Layer 3 of a small transformer language model trained on English Wikipedia (16 layers, counted from 0, width 64).
A neuron's activation on a vector x is GELU(weights . x), where the dot is the dot product.

Input weights of the MLP neurons that the questions are about. A number n stands for n times 0.011.
n12: 21 1 -20 -13 -33 -32 -40 -7 -10 39 3 20 -2 28 14 -22 -26 -42 49 6 16 -28 -5 70 -19 -11 5 -15 63 17 -28 22 16 -20 -39 -38 16 5 -22 2 2 11 41 -11 16 -30 -23 -3 21 49 30 -8 25 8 -7 -14 -17 -4 -45 -70 29 -7 58 35
n22: -18 34 -80 3 29 0 -7 15 -37 46 -37 21 -6 8 -18 -11 93 57 -5 39 23 -2 -22 -41 -26 -14 -32 24 7 -16 -45 53 -26 12 -24 -23 -28 -14 -35 -35 -57 -15 7 -3 -29 18 -2 -17 -6 52 5 14 2 -47 56 -10 -63 -11 15 -31 -10 28 -8 53
n115: -2 -29 5 -12 -3 -9 -24 14 33 41 32 15 -35 32 6 62 41 -12 -4 -15 -14 -16 7 -14 50 1 -22 -18 37 17 9 59 -7 20 7 -37 -15 -12 3 -17 -22 23 2 -50 -14 10 -3 14 1 34 -31 -6 -3 -40 50 22 -20 -29 10 -34 -4 1 -51 90
n119: -23 -31 55 -4 -3 -34 -15 27 -34 62 -52 -48 27 -21 -22 63 45 -19 27 49 6 39 -20 8 -22 28 -41 -1 47 -29 -7 24 -3 19 -1 -8 18 5 1 -6 -17 19 -5 -28 13 22 -22 -7 50 -7 -30 -27 18 52 -2 8 21 -2 -29 6 -36 6 5 33
n146: 38 -8 -34 -15 2 -30 -7 -7 -7 26 12 -30 -23 -23 -8 13 9 -33 -2 -36 -15 -42 -38 6 18 2 20 -3 18 38 22 -2 44 -2 27 -12 -17 -44 8 6 -33 36 -49 -46 -2 1 -55 57 53 1 -2 -6 -14 -12 -30 19 -16 2 8 -3 6 -73 -6 -26
n155: 7 42 22 -31 24 -48 8 -4 29 22 3 -7 -8 -26 43 26 37 36 10 -6 -52 80 5 -23 3 2 -4 0 3 -29 -6 -26 65 -4 48 -20 -19 -51 -7 64 15 -3 -21 -47 12 12 -6 -8 36 10 38 -52 -26 -7 19 -48 36 -9 -16 16 -15 -29 -59 2
n169: 3 10 28 13 3 42 7 -35 8 -46 -23 -18 0 -44 -57 -24 -46 2 -9 11 -3 18 -13 1 -12 7 -3 44 -5 32 -12 38 -25 29 58 8 -14 75 -4 -52 -34 12 18 3 -19 -31 -23 -23 -8 27 3 12 22 -41 23 -31 -27 68 16 1 4 16 -39 -45
n189: -12 -18 -16 -7 21 -41 -55 27 13 11 9 -22 -17 2 24 -39 -11 5 10 2 -16 -25 14 -16 -25 22 16 17 -19 -2 32 -26 20 7 -52 57 -1 -58 -3 -8 1 -4 -37 -53 22 56 14 -11 32 -14 -19 23 32 -5 5 6 -47 -1 -16 -2 -1 -4 21 -13
n217: 13 -42 34 -17 12 -59 -9 -22 -14 -67 -1 15 12 -17 24 -16 -2 -1 43 -10 -15 -32 10 13 -21 -23 5 79 -25 -1 -3 -8 8 -26 9 44 -53 14 1 -28 -17 -4 35 20 31 -48 2 -50 15 17 55 21 -17 -11 3 -41 -12 32 46 4 -17 -11 -8 -23
n243: 8 -7 -11 -6 18 -27 -23 -22 -36 42 31 -70 2 -27 44 27 -34 -25 71 31 14 16 -22 -24 -19 -31 -22 10 -17 22 22 -23 -20 40 -2 11 14 9 60 -10 0 -10 44 -18 45 -4 -40 11 -37 16 15 26 3 16 -22 12 -16 20 -32 2 23 -11 15 -4
n274: -8 -10 -4 -6 19 61 6 12 30 21 19 -56 18 -29 -13 -12 10 46 -24 5 5 8 -8 -9 39 32 47 51 -14 4 -25 -28 35 -15 6 11 -22 -3 37 -13 2 20 7 -65 0 -5 9 -27 -33 18 -29 -22 -26 0 75 -62 -11 -5 14 14 -56 -69 -59 -11
n284: -21 -8 -31 22 47 20 -15 -21 -37 27 42 -1 30 9 -21 -23 -15 73 -1 -20 -66 -9 -11 -57 37 7 26 20 -46 23 -26 4 31 44 13 3 -19 6 -10 -2 11 -1 8 -12 -28 -9 0 17 30 22 -17 8 -65 -49 -9 17 4 8 36 2 57 -12 -10 16
n303: 26 -2 13 25 -20 -14 -56 1 18 -45 -28 -44 56 -14 25 24 -24 -33 28 4 -20 32 -43 -12 -14 9 1 13 -35 51 6 -2 -4 72 -58 -12 23 -15 19 52 0 -10 -14 -45 18 12 -21 16 -12 -1 51 3 4 -35 -3 35 -22 -14 22 13 14 5 8 -27
n338: -36 44 -23 -2 29 -40 -42 13 -6 13 3 7 34 -44 -29 24 -2 -27 23 21 10 4 5 11 -27 -2 -6 13 -46 37 11 46 -9 9 -9 -25 28 -16 -31 39 -9 -2 -64 -14 -12 21 -31 71 -24 -40 29 -15 56 -7 -23 8 6 22 -14 -5 -32 8 -25 30
n341: 40 -8 15 45 -38 -22 30 27 28 -19 -1 -12 -13 -26 -28 22 2 -11 1 -26 -17 -43 -5 40 26 -10 -14 2 7 25 -25 -51 79 39 -13 -18 6 -13 -3 21 -22 41 -36 -62 12 16 -59 54 4 -21 -1 -23 -47 23 -14 1 5 -37 26 6 -19 -12 -33 32
n351: 17 18 -15 -6 -38 -73 -43 7 22 -49 41 -23 -3 -10 -2 5 -12 -7 -53 -31 -19 -15 -6 5 61 -22 -33 3 -36 63 -39 -19 42 -40 -27 -35 10 44 14 -13 28 -19 5 -4 5 9 -20 3 2 22 -4 -65 -54 -25 34 -3 17 -60 6 -2 18 -36 -7 30
n383: -24 -38 -11 3 35 -5 -39 -30 25 -14 -22 -9 29 12 26 21 12 -22 1 -29 39 -20 5 17 -30 2 -28 -19 60 2 -15 -9 26 7 -45 -6 9 30 39 10 75 -33 18 -62 78 -21 8 16 -13 -16 28 -23 -12 33 17 13 -1 -15 -3 22 3 -1 -25 8
n404: 19 0 -31 -6 22 14 31 25 5 -74 -40 13 28 11 5 19 -31 8 -19 -6 -21 34 11 -6 18 7 76 52 -17 -57 21 -43 46 50 28 16 -32 9 34 7 25 20 64 67 4 35 0 -10 -49 31 35 14 -8 -82 -6 -54 78 17 -21 -6 34 -60 -31 -55
n411: -29 8 39 3 -17 -56 9 -37 2 19 -6 -15 -17 -6 1 -6 -19 -70 71 -43 73 -5 -16 41 2 -11 -22 2 -17 -18 -17 -2 -5 -19 -46 -4 -7 -19 27 -15 14 -13 2 61 -5 -25 -48 10 -12 -40 -34 -42 9 23 12 41 -4 -3 -19 -34 23 -1 -12 -3
n446: -36 25 32 -22 -7 -9 -50 33 22 56 -4 29 -14 22 38 10 -6 -29 26 18 46 12 5 -18 -21 -47 -22 -62 -20 -9 -16 7 55 -6 -25 -43 6 -3 86 -13 -25 33 34 -33 -9 2 -11 11 5 -32 -42 -4 -2 3 10 -10 23 -8 -53 -29 8 -10 -30 63
n483: 15 51 -33 55 -23 -8 -3 6 -4 28 29 -30 21 11 -12 20 44 46 -17 -16 12 12 -51 -36 35 39 -11 -33 24 -30 -19 -10 4 9 -8 29 28 -28 32 25 -15 -41 -3 -54 34 54 1 3 -11 8 21 3 -7 6 -28 -35 -50 -12 -21 -7 33 14 -18 -23
n501: 16 -10 -45 31 1 25 -10 -16 -27 -26 -51 9 36 6 10 -13 1 -7 -12 13 -11 -8 21 10 -1 -30 1 18 79 -94 -21 -2 57 -38 68 15 -11 22 -16 30 6 -35 16 -6 6 1 -3 18 23 -26 33 42 -13 -14 34 5 -28 34 -29 28 -10 -24 -66 28
n508: 5 36 -1 36 -43 -37 -24 39 9 -30 -23 -23 -14 -4 29 21 -15 -38 26 20 79 16 -2 32 -45 7 -23 9 0 -42 -13 9 36 -22 -24 8 2 -9 12 -30 6 -35 22 1 -19 -42 -2 6 -3 14 -3 -7 -7 14 31 8 29 -22 -56 -28 -24 21 54 -25

Each question shows a token from some text and the vector x that enters the MLP there. A number n stands for n times 0.042.

"all": 3 42 -2 -18 -5 23 57 10 -4 -17 27 -12 22 -43 51 -32 3 30 -17 4 5 27 -45 -17 4 -15 8 -26 30 21 18 50 -26 -17 12 -46 38 -1 3 -4 -3 -17 -11 26 -13 -30 -13 9 4 -24 -20 18 22 36 -13 7 16 -33 11 9 -3 -4 38 19
Which neuron lights up most? n338

".": 47 0 -19 -30 -7 -4 57 19 52 8 29 7 7 -22 28 -4 4 0 -1 9 -53 2 -1 -10 -19 -53 8 -1 19 34 -17 18 -38 -11 1 -21 -3 -10 5 -5 30 4 -11 53 -10 -44 31 -21 -19 -11 -12 21 11 54 -8 23 0 6 23 12 11 10 28 2
Which neuron lights up most? n217

" Website": 38 -15 -15 -11 32 15 25 -13 30 -11 26 11 0 -17 -20 -11 -20 12 -17 -8 -46 11 -29 -22 -21 -32 17 -16 22 -13 18 35 -12 -19 -24 -20 -8 4 -15 -5 -11 17 16 6 -26 -45 35 8 20 -35 -17 16 -4 77 -18 -15 13 12 32 10 25 -7 60 -13
Which neuron lights up most? n284

" November": 2 -22 -11 -35 5 -4 42 -5 21 -12 5 -1 29 -18 -7 -15 36 -15 -28 -1 -29 1 -40 -21 13 4 16 -15 37 20 -31 35 -10 -36 7 -7 16 4 4 27 16 25 -4 40 4 -41 28 6 5 -36 -55 23 29 70 -28 26 5 14 -14 8 1 10 8 -25
Which neuron lights up most? n119

"ga": 19 21 29 13 16 -7 36 -3 8 -9 5 23 -15 -28 38 -2 7 29 -26 25 -40 -6 -35 -26 -2 -41 23 -11 10 32 26 58 -33 -3 -52 -34 24 -2 7 35 14 -6 -3 14 21 7 -11 3 21 -36 -27 7 6 38 -24 -18 -33 -6 13 34 -3 -26 14 -15
Which neuron lights up most? n303

" I": 26 -7 -2 -37 -13 -4 44 -18 39 22 34 -18 -6 -7 53 -19 16 -7 -34 3 -20 33 -17 -21 17 -5 34 -19 25 32 11 27 -20 -43 -23 -31 -14 1 13 20 -14 30 -26 29 25 4 49 26 -10 -7 -37 35 8 41 -13 -9 6 -8 18 20 17 -1 8 -10
The most active neuron and its activation: n146, at about 1.8

" as": -1 9 -34 -25 -6 10 44 9 56 -9 3 -42 2 -10 11 17 -11 -10 -20 21 -14 4 6 5 -6 -20 7 -14 22 28 -14 20 -32 -32 -9 -38 21 -42 13 -18 27 -1 -9 26 -1 -39 53 -6 14 -42 -11 6 -32 53 -20 -13 -14 9 8 29 -7 2 53 -14
The most active neuron and its activation: n508, at about 1.2

" 1917": -12 -4 8 -7 -26 -1 62 -12 43 -4 14 -21 13 -28 1 0 35 -22 -60 22 -38 -21 -34 -11 10 -35 16 16 26 12 -12 15 -19 -14 -37 -22 42 -19 -29 12 8 21 -13 38 -7 -8 26 -10 -14 -26 -36 14 19 50 -32 0 -15 0 7 13 5 16 16 0
Which neuron lights up most? n341

"ini": 29 16 -17 -28 -1 -12 39 -19 12 -16 0 11 10 4 17 -9 -6 -9 -3 2 -52 21 -41 -20 26 -32 40 5 -11 21 11 29 -33 23 -32 -56 47 -22 -18 0 15 -18 -30 34 -1 -25 -1 -10 22 0 -27 8 -13 55 -44 -3 -1 14 1 38 7 -17 16 -12
The most active neuron and its activation: n303, at about 2.4

" Honor": -8 16 1 -35 -9 -11 46 -11 37 -9 27 -25 -6 -1 26 0 -3 43 -27 18 -31 -22 -22 -2 -7 -36 19 -14 23 21 1 35 -8 -8 -50 -8 37 -24 1 30 -12 -22 -28 31 -42 -12 13 4 15 -36 -37 6 0 53 -37 -12 3 5 2 16 7 31 35 2
Which three neurons fire most, strongest first? n338, n189, n483

"e": 14 2 -7 -8 -7 -1 46 1 21 -8 31 21 7 -25 57 -1 4 -7 -6 -11 -27 34 -12 -9 9 -25 -9 -12 61 34 -17 24 -24 -53 -4 -27 36 -9 2 18 16 -40 8 34 -2 1 13 3 37 -41 -24 -5 3 37 -48 -31 -8 -20 -4 28 -9 -8 9 8
Which neuron lights up most? n155

" maintained": -3 -19 -9 -32 9 -13 43 12 48 -19 9 -23 38 -10 -1 11 -23 18 -32 7 -21 -4 -35 -9 1 -44 18 10 13 10 -17 12 -25 -42 -27 6 -9 -12 -3 -20 14 -8 12 12 -1 -12 25 -8 13 -15 -35 28 26 72 -17 -19 1 -16 35 20 42 29 44 -17
The two highest activations, in order: n217, n189

" urban": 4 6 0 -22 -19 2 69 22 37 -22 6 -12 14 -27 -3 -22 -21 10 -20 -7 -20 16 -41 0 27 -36 4 44 43 13 13 17 -37 0 -27 -9 20 -5 -7 20 4 11 8 8 -37 -14 25 18 17 -33 -42 21 -10 51 -24 13 -12 -5 40 33 3 18 25 13
The most active neuron and its activation: n341, at about 1.9

" billion": 26 -13 -12 -17 2 -4 35 -7 64 -9 9 -21 23 -8 12 13 -15 23 -2 20 -32 -3 -23 -15 1 -51 6 17 31 9 17 10 -18 -38 -17 -18 37 0 20 -17 24 18 -2 0 -29 -30 24 19 -9 -3 -17 36 15 83 -22 -17 35 5 5 -18 25 28 12 17
The most active neuron and its activation: n243, at about 1.3

"\n": 12 -16 -25 -31 14 2 63 -10 44 10 36 -9 9 7 8 -18 9 24 -41 22 -66 10 -11 -14 3 -23 -7 -1 48 2 -23 28 -32 -7 11 -4 -9 -38 -14 24 -33 22 -2 41 14 -14 16 -12 20 -31 -20 -9 -5 46 -6 25 11 7 26 18 23 -9 7 -17
The most active neuron and its activation: n155, at about 2.1

"ye": 28 -17 9 16 -14 0 29 -26 19 15 18 26 9 -19 26 -23 -7 15 10 1 -48 33 -12 -18 -18 1 13 -22 57 11 36 49 -22 -31 -25 -43 41 -18 -8 11 4 -49 -30 21 10 -4 18 -4 40 -9 -1 -6 21 44 -11 0 -13 10 18 42 -12 2 26 -4
The most active neuron and its activation: n119, at about 1.5

"ford": 3 16 10 -21 -7 12 41 -22 62 -11 -6 15 25 -37 31 -30 5 30 -7 -16 -53 -8 -18 -18 9 -14 12 -18 36 12 17 60 -24 -14 -22 -40 24 -25 24 28 15 14 1 4 -13 -17 12 -24 1 -21 -57 9 3 36 -28 -3 -17 -5 8 19 2 -10 22 9
Which neuron lights up most? n155

"xt": 25 5 -3 -27 25 17 22 -19 31 -2 -5 -13 -12 -37 22 -33 -22 10 9 7 -32 -18 -22 -20 9 21 28 -16 27 0 -19 15 -43 -39 -17 -43 35 -22 1 36 -3 -8 -53 18 7 3 20 -18 24 1 -36 -2 27 66 -29 -9 20 -23 20 -5 -9 3 29 23
Which three neurons fire most, strongest first? n12, n119, n189

" at": 22 12 -7 -24 -18 -4 10 -12 37 -5 11 -3 -1 -12 9 -17 -19 -7 -26 22 -48 2 -28 -32 2 -19 -14 -15 51 24 -23 52 -42 -18 -47 1 4 -36 23 -26 -1 5 -9 16 5 -35 30 3 3 -19 -20 38 -5 57 -11 -15 10 -3 28 29 6 11 25 -42
Which neuron lights up most? n303

"und": 17 10 22 -21 -3 9 40 11 10 -28 -8 18 0 -55 23 -17 -11 10 2 -18 -42 -25 -13 -27 -7 13 25 16 27 39 14 28 -66 -22 -14 -53 16 -20 13 18 -4 -25 -22 25 -14 -5 24 -29 24 -36 -28 10 14 39 -16 -12 -23 8 29 21 -10 -7 18 16
Which three neurons fire most, strongest first? n217, n169, n338

" Park": 5 29 20 -30 5 -7 45 11 51 -16 10 13 7 -27 36 -21 -12 -3 -3 -3 -47 -6 -54 -27 8 1 18 -20 49 41 13 23 -23 -20 -23 -36 8 -4 13 11 -7 11 16 10 -6 -23 34 9 9 -35 -32 19 17 53 -14 13 -18 1 7 38 -3 30 4 9
The most active neuron and its activation: n446, at about 0.42

" Cha": 15 7 -21 -25 5 -13 48 -6 42 11 15 -13 -36 -15 31 -64 10 6 -32 13 -43 37 -23 8 6 -22 28 7 14 22 22 10 -29 -20 -36 -19 38 -4 16 23 10 6 -10 17 1 -20 35 22 22 -37 -22 19 10 38 -2 -28 -9 11 14 26 -39 6 20 2
Which three neurons fire most, strongest first? n189, n155, n274

",": 28 -6 -14 -24 -1 17 47 13 32 -9 10 -14 31 -31 25 -10 -27 13 -40 33 -6 6 -15 -29 13 -30 8 25 35 27 -28 10 -22 -6 0 -12 15 -23 -5 25 37 21 9 62 7 -35 69 14 -6 -15 -28 6 -2 36 -18 -7 7 9 14 33 10 -4 16 -1
Which neuron lights up most? n404

" of": 30 11 -8 -25 -42 -2 67 6 27 21 1 1 4 2 3 4 -33 -26 -59 17 -34 -4 -42 -13 -5 -5 11 -24 43 37 -19 29 -26 -12 4 12 2 6 -1 -28 -10 -10 -10 19 -5 -42 11 -1 -14 -14 -36 38 -24 46 -23 -12 3 5 31 -14 24 2 20 9
Which neuron lights up most? n169

" near": 23 0 0 -11 -17 -19 40 -3 27 -6 12 7 -4 -6 -6 -7 -18 -8 -28 12 -43 10 -22 -16 9 -16 -4 5 55 23 -20 44 -29 -25 -38 -8 17 -32 -11 -9 9 -10 -4 -11 -9 -47 38 -22 8 -13 -12 43 13 70 -25 3 13 -15 23 29 38 20 28 -27
Which neuron lights up most? n12

" Illinois": 12 11 12 -21 -8 -2 75 -23 53 1 12 3 6 -18 13 -3 30 10 -13 -23 -42 -4 -12 -24 30 -19 14 2 45 31 10 32 -19 -3 -31 -28 18 -18 13 12 3 25 17 40 -23 5 28 16 -9 -38 -53 19 0 45 -21 -12 4 24 2 30 2 -3 1 6
The most active neuron and its activation: n115, at about 1

"re": 14 -14 -31 -36 -20 18 45 -2 45 -2 38 -6 8 -54 21 -6 4 4 -16 -3 -17 22 -29 -31 4 -10 19 -2 16 29 -13 54 -36 -5 -20 -38 -6 1 22 2 2 -12 -17 43 -2 -6 -11 -8 11 -7 -39 20 -10 40 -27 -27 -34 -8 12 -20 -40 5 17 -34
Which neuron lights up most? n274

"k": -5 5 6 -19 20 13 60 7 31 20 23 45 -1 -24 49 6 -7 17 1 12 -50 4 -12 -36 5 -3 3 1 42 15 30 24 -43 -29 -23 -50 -5 -1 12 -1 3 3 -3 50 -5 -28 24 26 39 -30 -19 13 -1 38 -32 -14 0 -21 1 4 -7 -2 15 10
Which three neurons fire most, strongest first? n115, n155, n446

" to": 48 7 5 1 -8 -6 30 16 38 0 -14 -32 -1 -30 40 -3 3 4 -42 40 -18 1 0 9 -10 -22 -1 -23 51 13 -10 39 -21 -21 -29 -1 6 -34 6 -9 3 -35 29 31 13 -22 25 1 20 -9 -38 34 29 51 -23 5 20 -22 9 7 -2 6 29 -44
The two highest activations, in order: n508, n119

" suggested": -5 4 -2 -26 2 -17 50 -5 46 -18 12 -1 22 -38 -10 2 -11 15 -14 28 -19 -4 -9 -4 5 -49 27 -4 10 19 -27 6 -25 -53 -18 5 6 -17 -18 -9 2 -27 -22 8 -2 -20 41 -20 11 -31 -34 21 10 74 -19 -5 6 -9 13 25 42 26 40 4
Which neuron lights up most? n217

"0": 0 -22 -16 -3 -4 30 26 2 30 19 33 -4 41 -13 22 -29 5 -14 -34 16 -7 9 -33 -3 3 -20 7 19 51 19 4 42 -56 -58 -17 -28 48 -3 -33 -8 25 2 -1 36 -8 12 7 -5 -8 -27 -29 20 -4 36 -31 -26 11 3 8 -13 35 -2 8 -4
Which neuron lights up most? n12

"ame": 2 25 13 -30 -7 -10 48 15 28 -8 27 27 12 -42 34 -5 -23 1 -9 30 -23 16 -9 -23 -12 -40 34 -44 9 -14 16 75 -25 -39 -19 -35 37 3 1 -4 22 -21 -28 15 6 -16 4 11 32 -10 0 -3 8 54 3 2 3 1 14 -7 -23 7 7 -1
The most active neuron and its activation: n338, at about 2.8

" it": 19 -2 21 -20 31 18 46 -13 27 19 23 -4 -22 -52 -6 -3 -5 18 -6 25 -38 34 -1 10 5 -19 18 -18 14 6 -26 5 -37 -40 -49 -3 9 -5 -17 -9 17 -7 -22 36 0 6 46 5 26 -19 -14 22 12 66 -35 13 -14 -34 16 8 -6 5 36 10
The most active neuron and its activation: n119, at about 1